Layer 4 of a small transformer language model trained on English Wikipedia (12 layers, counted from 0, width 128). Numbers have three digits each and are written without spaces.
Take only the direct path to the model's output, skipping the later layers: a vector added to the residual stream pushes a token's score in proportion to its dot product with that token's output vector.

Output vectors of the tokens that the questions are about. A number n stands for (n - 500) times 0.002.
"18": 692435422453687392273433500488660599552530403537601619473508509416549467668698601406630453709325511597417349239724511296609649316352419519377623543430556232508365416249579636620450369340631406472449487328363409450364525563330507411513436486548559459504507601578660445663481515456718604192525224379340626645282624369506724450459649647569517515600692651317551229282269481431784718477425
"side ": 676617487599535588026583455536707372700146260640423735489196628569468180541505292609374606442678105164664475267389376383530811484476670225500382439732417122500593589274709409570571545345666351428721249561559383485706363230638548908389427919385506212847479515601529576587530544482540280485705405315337729853391490592562251426667449676495403288483561525435525272632435321725385459635838
"and ": 555430374452398776378768548599429421595795440572301407531700383701560567418682276564817606504195397555460452509436444258469369588521599532490610305549470289434510629500669287229434872192560291447471462664444411382518331553548370385656920801429436164384485555453361266798465466554346361670335321206651433460662449491571491730454455388605547599255457636576219546432600508395476546382290
"ly ": 540596343643187758150917722618728628627544420423514654345331312747569406271399357488411596525461694427704640558721358721394714431493302494528458444720645309513631574364510600565435746511518500183913587233722468335278227393491456637470630238586732378571509249792428148354293476487882394451548187325313375591462563561366567327769536704657323264612616590581444418524598577540298359410577
"192": 460387450486611550428568500446714537437447435235343523414504436888615343748525417309486438555379548518316459051380476403443603190336543399301478624535394535543481560438549650601652504393585311458430261221480099522393323358328504515612541445538556649549639758344627488552556372423804593543660040293483705664248513388550527470486683309477538728652906697202335173694462563338516485425424
"ign ": 668500446695423391456509804456848490262474626445588342476704454461742439489671341401555322452357440560862691404716641465839551222448473599522412296387472919600296378252364596643650307235720397462653244505296495605452365578469563802435490661468673258466365611631505641578689337647510223286722605423453359636516393770764535547765334427390603293377822471448422304621297412619359180639578
"ese ": 552642352885339458627465705463600418319324342628515724449347575470500395772728201121285366270568365392490935413441585418397774668510496444448759349448211355748724712205463329613544532593797454640731237531593341541612457380547549659264206526569611570521570698335727573766743356545278358585406395466222813495511435437445915617730479369441451656523523844373610260297617643674703367382253
"school ": 629742376287690494155401634891537209305588202150434252508528245435356340714834392169428409680563044458424582464488573158601773572368790230436371402385164409504426321473407283716358342415636500422607116265448234404705334275578495585543666599549471362731563560547768677770607357685757555494414268371785766349518334715020418787583772640304183740570826619292217427520413117517380507659430
"placed ": 424238234737518620491739687688524385565757561384422486528527332562524405489560330272477401608654401214569766349599479500352538316466612407231357323656452788564588504496477385719427608390512315565638271387317490366466247259611570956222407807555585474723358638596414285331593513642698424170505591585645695504461443587692695434562350547364500271570446487225459604666256569732603421473523
"inform": 663580607394532478522547679609598221510635208515469273507135390727736400425613468636556141416783257327451401320775745415525511404424530331373451446584495784486547474590619327723131772222436428419330343258253290037455189365427160531455594447678503298495468479823444642725679640692152396071810337596143587617581459631369881832552348692372334427476130793402636357609256469452490193479495
"ately ": 513333405720656676136688748488841378201865676451764530211392521461969383453621541272494592377525650428296810313524531521641591410457961521616385708796660483429400090683500201432488704603678372331719320287536354568457559512302480637156755778663808589866559445561747769611641522826598310334420550451747320505104506699299376489723500808470402326481664432383599427637692632506395312631395
"includ": 618421221471452111726546699597540483339552297495596366518516386681666442888934643354588400635656319615505558456726481120457674080480580092334346346789525374534711660466585650385540589333582227475436471246471461322337273553466532782616402755520507296527733576668782384296784495905437398393331515738711511668648683554436679873513628654194539176564229803404436634632580712766596113641340
"bel": 628554493612160655538653724463562379423352222399731440509629343444538393681555327289509565675635489275608658239645481455376457363456539594256531274509390476503628540531607612419193435090638442454663527349452323480377450138489482728741500692531485480459243476568543366592704583561435361362317630577380421489408508450531471476520591592233630369545415638452389358728363402464418490861554

Output weights of attention head 1. The head adds the sum of these rows, row i times number i of z. A number n stands for (n - 500) times 0.004.
o0: 485646536319475329395541089460449553666617644572457477390495547560580341476547450444504614486420562382576431412357566599353424504514357472502593468389353297441554447297515419502583668555579515465478613440582471493344484427478520611440601406430336543417709422443393528446395607395605391575464623461364537525450507421578695397579568454457274393375309696699613537538509501622519502538558
o1: 517323374349663529371307508368671465356333591438489529573660553411434316498638578537478528538365441679476385617546474419411517555387503589468537703468426573382538594490599445419611404726562608338363651509636604479603720426455508643686380602555440375535421543620706660397584540559551581694354547485338590552615517448546533716540472630410486533438537632460496678501549610497498589475549
o2: 533486545563461325580256501468472586258638447328324406465528355497451469478553420521463485589403442527487620422480405539677557472662585399471621494344420349556534568480568741477530447569283419513633436399326419557571686528519412490538520688406485469653620467402478458504347469386580485552483517550512556550530421526405531545661268561571344492579488575221495571717456507708608587525451
o3: 427521719541553509278537413357423329494737301490498530783371607574412368585610581493487446629467587525642577407400409442406558231463488601413602438663349544444624407470532662315601518555380484603445470356435288513265565720516482427585582508590575474293547436431466550598529580516483567361455636206479655468437639502439533458378419409467619473375346423476619457540431463392482529469501
o4: 358356602456571468476517352588621422473543337439442422738328400517610553587382328611695302423400582482588694518362640512620569460418648415562393423460329606431419499508651443402512697734577336498461397576606583537694453436542582584504497425602389594514391642511374449572591587370407446352559398378478484549435449477597467416691514392435395586535554319367588310400521600610471524484622
o5: 485685468492619722630404532571345459466576490553545610389468538476575396623709601495412430632522446363508405547369569427439341474379362470275406463507520572525365566608242489359565530567428534426443547619487366561217397733430534375667532487556442528401356365741496456400504518600385307731529590628346353506711473539549387594510706472538641379675517335431721556407411429720473489492411
o6: 506499581509717538616532682462376685560413456526699455473633533468564550501463400319359565514467450427378380268582353339448282615657462407677535577577481469518323705553385526428516399495311412576516628533509397648437575421460569511730440340645457632480621358504653542575542492281430425609443293349738449318359462304498563431367558508658509406426522591428279562405353601567501607573565
o7: 679394349366531556633409371539607514477378646268541436476446539449571378602378423608562632629445492426329443519672489413352456556348419494384407529307606560390655456644494309476575560371542534389513528420567400684461408428336508517487659453559828738408624363530393400599449541472488687450442500583505446477411473613415781500559312733549515539405473507439470500453412711536472352574529
o8: 528410337387348483590426664338362599642595459567244397564506541504525639657484340625570411570480544661649442531310417429639584588634672458441407550448533684330514414391463595497469429375618516735397522563602459479631716421856462475492492577537569675375514601669380692495540695394426518555551505367369438624535468528619408732626558408387568317613354489238426425512433477698389387565558
o9: 574479336594517447495322669540484527426486437615415777663606510410796498473442605473486519578388214498493536663476324617525513586447595560570447622505586485294450509647259356486418652526483565512411615444583515398543532425619533542521793505718534438593596493632430514438583434403495587472406374322331559606571636453656619342744365091438565470382451412542573417357283622364425677599498
o10: 523456390376469722586454433430500615513503473469430295457678579472302537588487511370534458544521630547661366407371654507251426411504387411420427436396190568424354411558579733463292433252554322248539526666580666601407382494537467621446411514375463444344511525426491434519361441297555367542463500439350366504459526375637533373661598524551504554391456446493457605444466601712451538429447
o11: 574418592416499478484554662312487645480634336656547465460367492438586583615498446500506484563515397481501507492477370544441635551532527427407508507473357385480558486594381451624448664233515478620489506404481397343571465583390567423684221377512388489521511464569514524565476584445495405540557519639559554568516701575540513523431575413551569611450505514560493519522445531592750475398531
o12: 497380633735562396556453545623450669442551362494407480489543453581682152525717297453463441518547497450596562581483434508482527391583415603537385438678520423670623352529569536614478493518501548362660484508467400397520608624482351661608537584526761672606434550531472345459726365512457390438522532466493380597286412672571589442468567568410311368421664522515358575441534422460395463573444
o13: 574403389495478559479362554543405608369590376556394422372599433554420663462357372558668574399440490446390576393581577589570532473648670489374325514523585401645557545379630681440388548551411690483572482446546478448515743426547412452531443457519582613410456319655345457576643410491476493527520423418271288485643430339356401430301439298668507415299378607406599407458190587401512466414468
o14: 292591580463666554644505400624526524619434544405561679435524588488390448499629516620501592522372661481306708422579507415640447336153445520366212561638599422467426360589364442724476652557357377563443347342336653395363430482480426418476451552436355485507487510517461619491460465408457256379480482501631631581468297647564317547313563636490539472480747394370635546522545569488587514580387
o15: 505474749510553413356584506539389472464481382526473583534373593465633536679457436552405447438446529325661499482452421471533561592545513591585572472508463429172684622677473525645496508413485579481472538473436487449547542522494489341352555750460633591437548423548546533711536373327457543639536437540568570594617528421545422588554281503405399525668547603492448452539974501401476577436427
o16: 519233471475606509523537761733274558455530517381364341498462559377531542525464581445643621486399574664306584562592416669388601530605564417387418575626565595489616606410582162534501684471523461489530411383698511513391297700431476434675566482573541432423379328507501663427452391753568513405538417445682408665499526679667316673518625628484577577410385577659337584519554274525341258550470
o17: 504449522638634394319557570431675338496300690432441479565479484500464634642562726486519441479342446385394602668375533516664543460458705617549436451542495499390377469359413504610524397601394538573428369402545369424441453368446477599491582536506567678350486527497548572551531546556545430524451344601407537489376620537599510407611563458353494530587574634587491547438523407315413449435426
o18: 446307526636460365361597326519657513391531556454480485576449535633585455387630438430442364317369447421613424496675467554349530443272385280575495432497481399325559392541190528479515360483491501449571579477608539393619530490551448455529397473482499478482488662582477439522481331485282630574351485445505616288340530564639381569721613478440671374535576522384592588622584557631462421430520
o19: 528605527591591550459558496583386342487541549464407645650586523382694596486699562589597725512401449475528737585343503582628511615592414600529411387480564650338447454269421463548507438560482488592582662610670444590567497513706614599334371536569430617605368693381366570561467460544573534437381624695584545416644445660501461379508340611598558440398493543462373508547591456529473416495624
o20: 465541278389501456457621653669574844455612556471309332425654470592482443495538518441606454518547566510563294342445509422583622298366445464485478477651482592451492394329378418645557426352615508589541608421459411470456436793570382471528543424536571531483458471561399627442344598550475325413560506587551439582585511383722569536367417649832500596618576509463429433592435531448451535303486
o21: 414298581279509486644605428374490516424574499490670452681571520478696463398634451474427584487484543463426678543500483664352525424395380575445521415596555549447462542374573539534615434362565440340290515470475588534454623443309521355468521409357465534542339466472374389478501428517378616450565230521524501350470555465502706286469443490353436364446374406531462356492443515566536549439512
o22: 546439532269533495370782255389299466496521546356366598577474453406596282358597578400440539563483606528447233410510484632547383534721439339583547612540361419532557534516490411470452468472672430313636641404437485584553641514598518420580398435406515529533479413561417575741377498533585426558412435542600402467577383303484385529525538459704710558435495537578526563496468506289641379386479
o23: 565604490536451447694484427485722464639334413331515659593501563373318416524560591665632514531628286409536552483446456621355446486554400483492442346494412385720467519431494475499377473551664618387545497482440631364534524434379444360443493486492411462396392601358441612741553404466471395505504828526655489440503650422515604564393428543527343314454487553508511577459720401624336596536489
o24: 504457525637650514519546429501712524613431609427463606262321382254460387315314454459405626489532491609625652610535282579717417407468693543435523595608601560497434472393644547617659516591398497580487416419593568412355420789493592383502531449382616306622420477515417690547559301575496441643494474437410459663538412506375446386484576529309658406452319418647546549457499493533526708564499
o25: 353439557612476428499559530544567365374593583324506726732336366770395380579497552406503439667648653449503498395587460389485388430296637560417601275460682485464609503523485405526429534510642454237596452600633431447622512415252595625488417509433436571521429563414450354453547516656667530597500449334696586405587504502215483563634478342401498390591436666593445573415333549764588526652598
o26: 522484400514552564639564495495472471619588626358331599652460347521422452546578504416349536631334371315378501429533429447540576613552430533595602507619353663401572348496506500456423613371612561585456460496424534425621343495493534565643509636688441481265533486503618424579428626482377640501490472680524629611451568423408569524473620543599322561491550464487529715512515398463560719596481
o27: 453715614362507671692634421499608533490406597614274375659459489346579505463504549423333762560646500580501606514571440556461517516567690652386611508536529515421446460589624537557458585568437610544490370575416484436426422538450383471457580361459517466427515398518572580575474549554452386531567636306463583379677504534687513508559364425573434634592470240332183736485540557547590384528366
o28: 574547714413554569701484638587414548465611465433472424576372285460287522491639451652533489676554329555486459548503537580434569487499668580437451343717433423498467355485566320412608572481365510411522347519549429440340424613210374480419613601560538516659524480479466468388595418644419362393411430373616298402586408496450576547447536533433506509637701547599574550645530625380424348657738
o29: 460304454533399451377564368457395507271541449535673426426393602243586537564671475539567571557480413535430576468414500461425499429519523530514427524633556431725444610520558320489609410359321330525463408555403472524518497515609630357428508630675676597502380459606625499504299608440530537567529586499444541487488561384717489514529429456417480552511603498639339569718598466666523664470532
o30: 431779632536472677649608442417596462598551475590671437420579574291304405553418472481553507269540447378468389465431547493646504751504273528591516547571389585511741459479370625383498238608576482430523349449545454604503645510559533361438505509317505439638512542464637534596517404508306332539522503444336723568571552514381299523585454352574403573520415544595604490457328409596580481461341
o31: 454562458509578518571495578553563508641526288511443556430451606458508481506555388374346432531561442531590643511427307606586661605370476385539447702426531609528481609680356337543606425656604449817498435609552418516562449405486578558500674590669784476557432733600627357486551343506474475640458516455434372543360456636433438603448354502531432478550423621652539718445366426640687401579499

Each question shows a token from some text and the vector z that the head gathered there. A number n stands for (n - 500) times 0.0034.

"st": 621517505510587516470553410484554547521545480501550510497477457537526533547562518482545500468449
Pushed down most: "ign "

" ": 550531445490426578436524530471473530465475468521508530487526566405658581463425488507514647465504
Which of these tokens does it push up most? "and "

"f": 558484561489520486379532458487606608464597471479581505497476560508507564533484497556590462449465
Which of these tokens does it push up most? "inform"

"In ": 506478519638413502534526506482646593534519480350454566492472424399469542482580457428409459543514
Which of these tokens does it push up most? "bel"

"pl": 481482544571458456434506514446550455598568501444577538572474540469447539659554352545566446470479
Which of these tokens does it push up most? "ign "

"ted ": 625442461561586439513508441503615453388460415489395407423542601578577469384565484450517422441354
Pushed down most: "ately "

"w": 500458572542540417455482542479572432593511486511466571509536479506455503515568483460497519496495
Pushed down most: "and "

"le": 529479554497515483400505450485612601497606474468595506489474543505503580523470490548592461454478
Which of these tokens does it push up most? "inform"

"att": 533463539572544446451472489494544467594534466439515557526474482470484506544590439502534414502472
Which of these tokens does it push up most? "ly "

"in ": 553489546564459512449540459476606572593577489428547540519472537518475608482507491493509477449468
Which of these tokens does it push up most? "includ"

"ated ": 401531401504409494441525330592551472590428542559971509407424416389485584516550312639508582348773
Pushed down most: "18"

"ed ": 555364630555395580577396529355454570646708439426657547399485576564497345572414470612550448474524
Which of these tokens does it push up most? "ly "

"ign": 535496499477540354530399560460531472518545457565477477455509473445480524471437498489441511454510
Which three tokens does it push up most, strongest first? "side ", "ese ", "and "

"y ": 643527501483521423540530389558532420444521412503529572493479492475590470418591538454427493513488
Pushed down most: "ign "

"le ": 550529582611476496370394692567409465604577444497471516587490583423514412554404413451416552545596
Pushed down most: "bel"

"s": 489531525444525470476494562510433547518582439606496480514457487490553473453394498441469542504554
Which two tokens does it push up most, strongest first? "ese ", "side "

"out": 526447493536509503446530450440550503496597423483512544478520524526576507508477475469543468504451
Pushed down most: "school "

"with ": 574457523587499473496550446474629474516535429408486549540402520487523497514468506437484447538481
Pushed down most: "ately "

", ": 499543558490582513505540361462464496428581547470473526496330451541588407495484491465528516498400
Pushed down most: "ign "

"isc": 505474480530490483590492627503532495467559456502458470486486550472508455496453487528505437462534
Which of these tokens does it push up most? "and "

"located ": 540460546560490468419529447518559525532503411454405494509488454484480493566551555488495453510484
Pushed down most: "ately "

"held ": 516525531522506500475486445558540491497553525472421560505478587452521457501617549394543534465526
Which three tokens does it push up most, strongest first? "192", "18", "placed "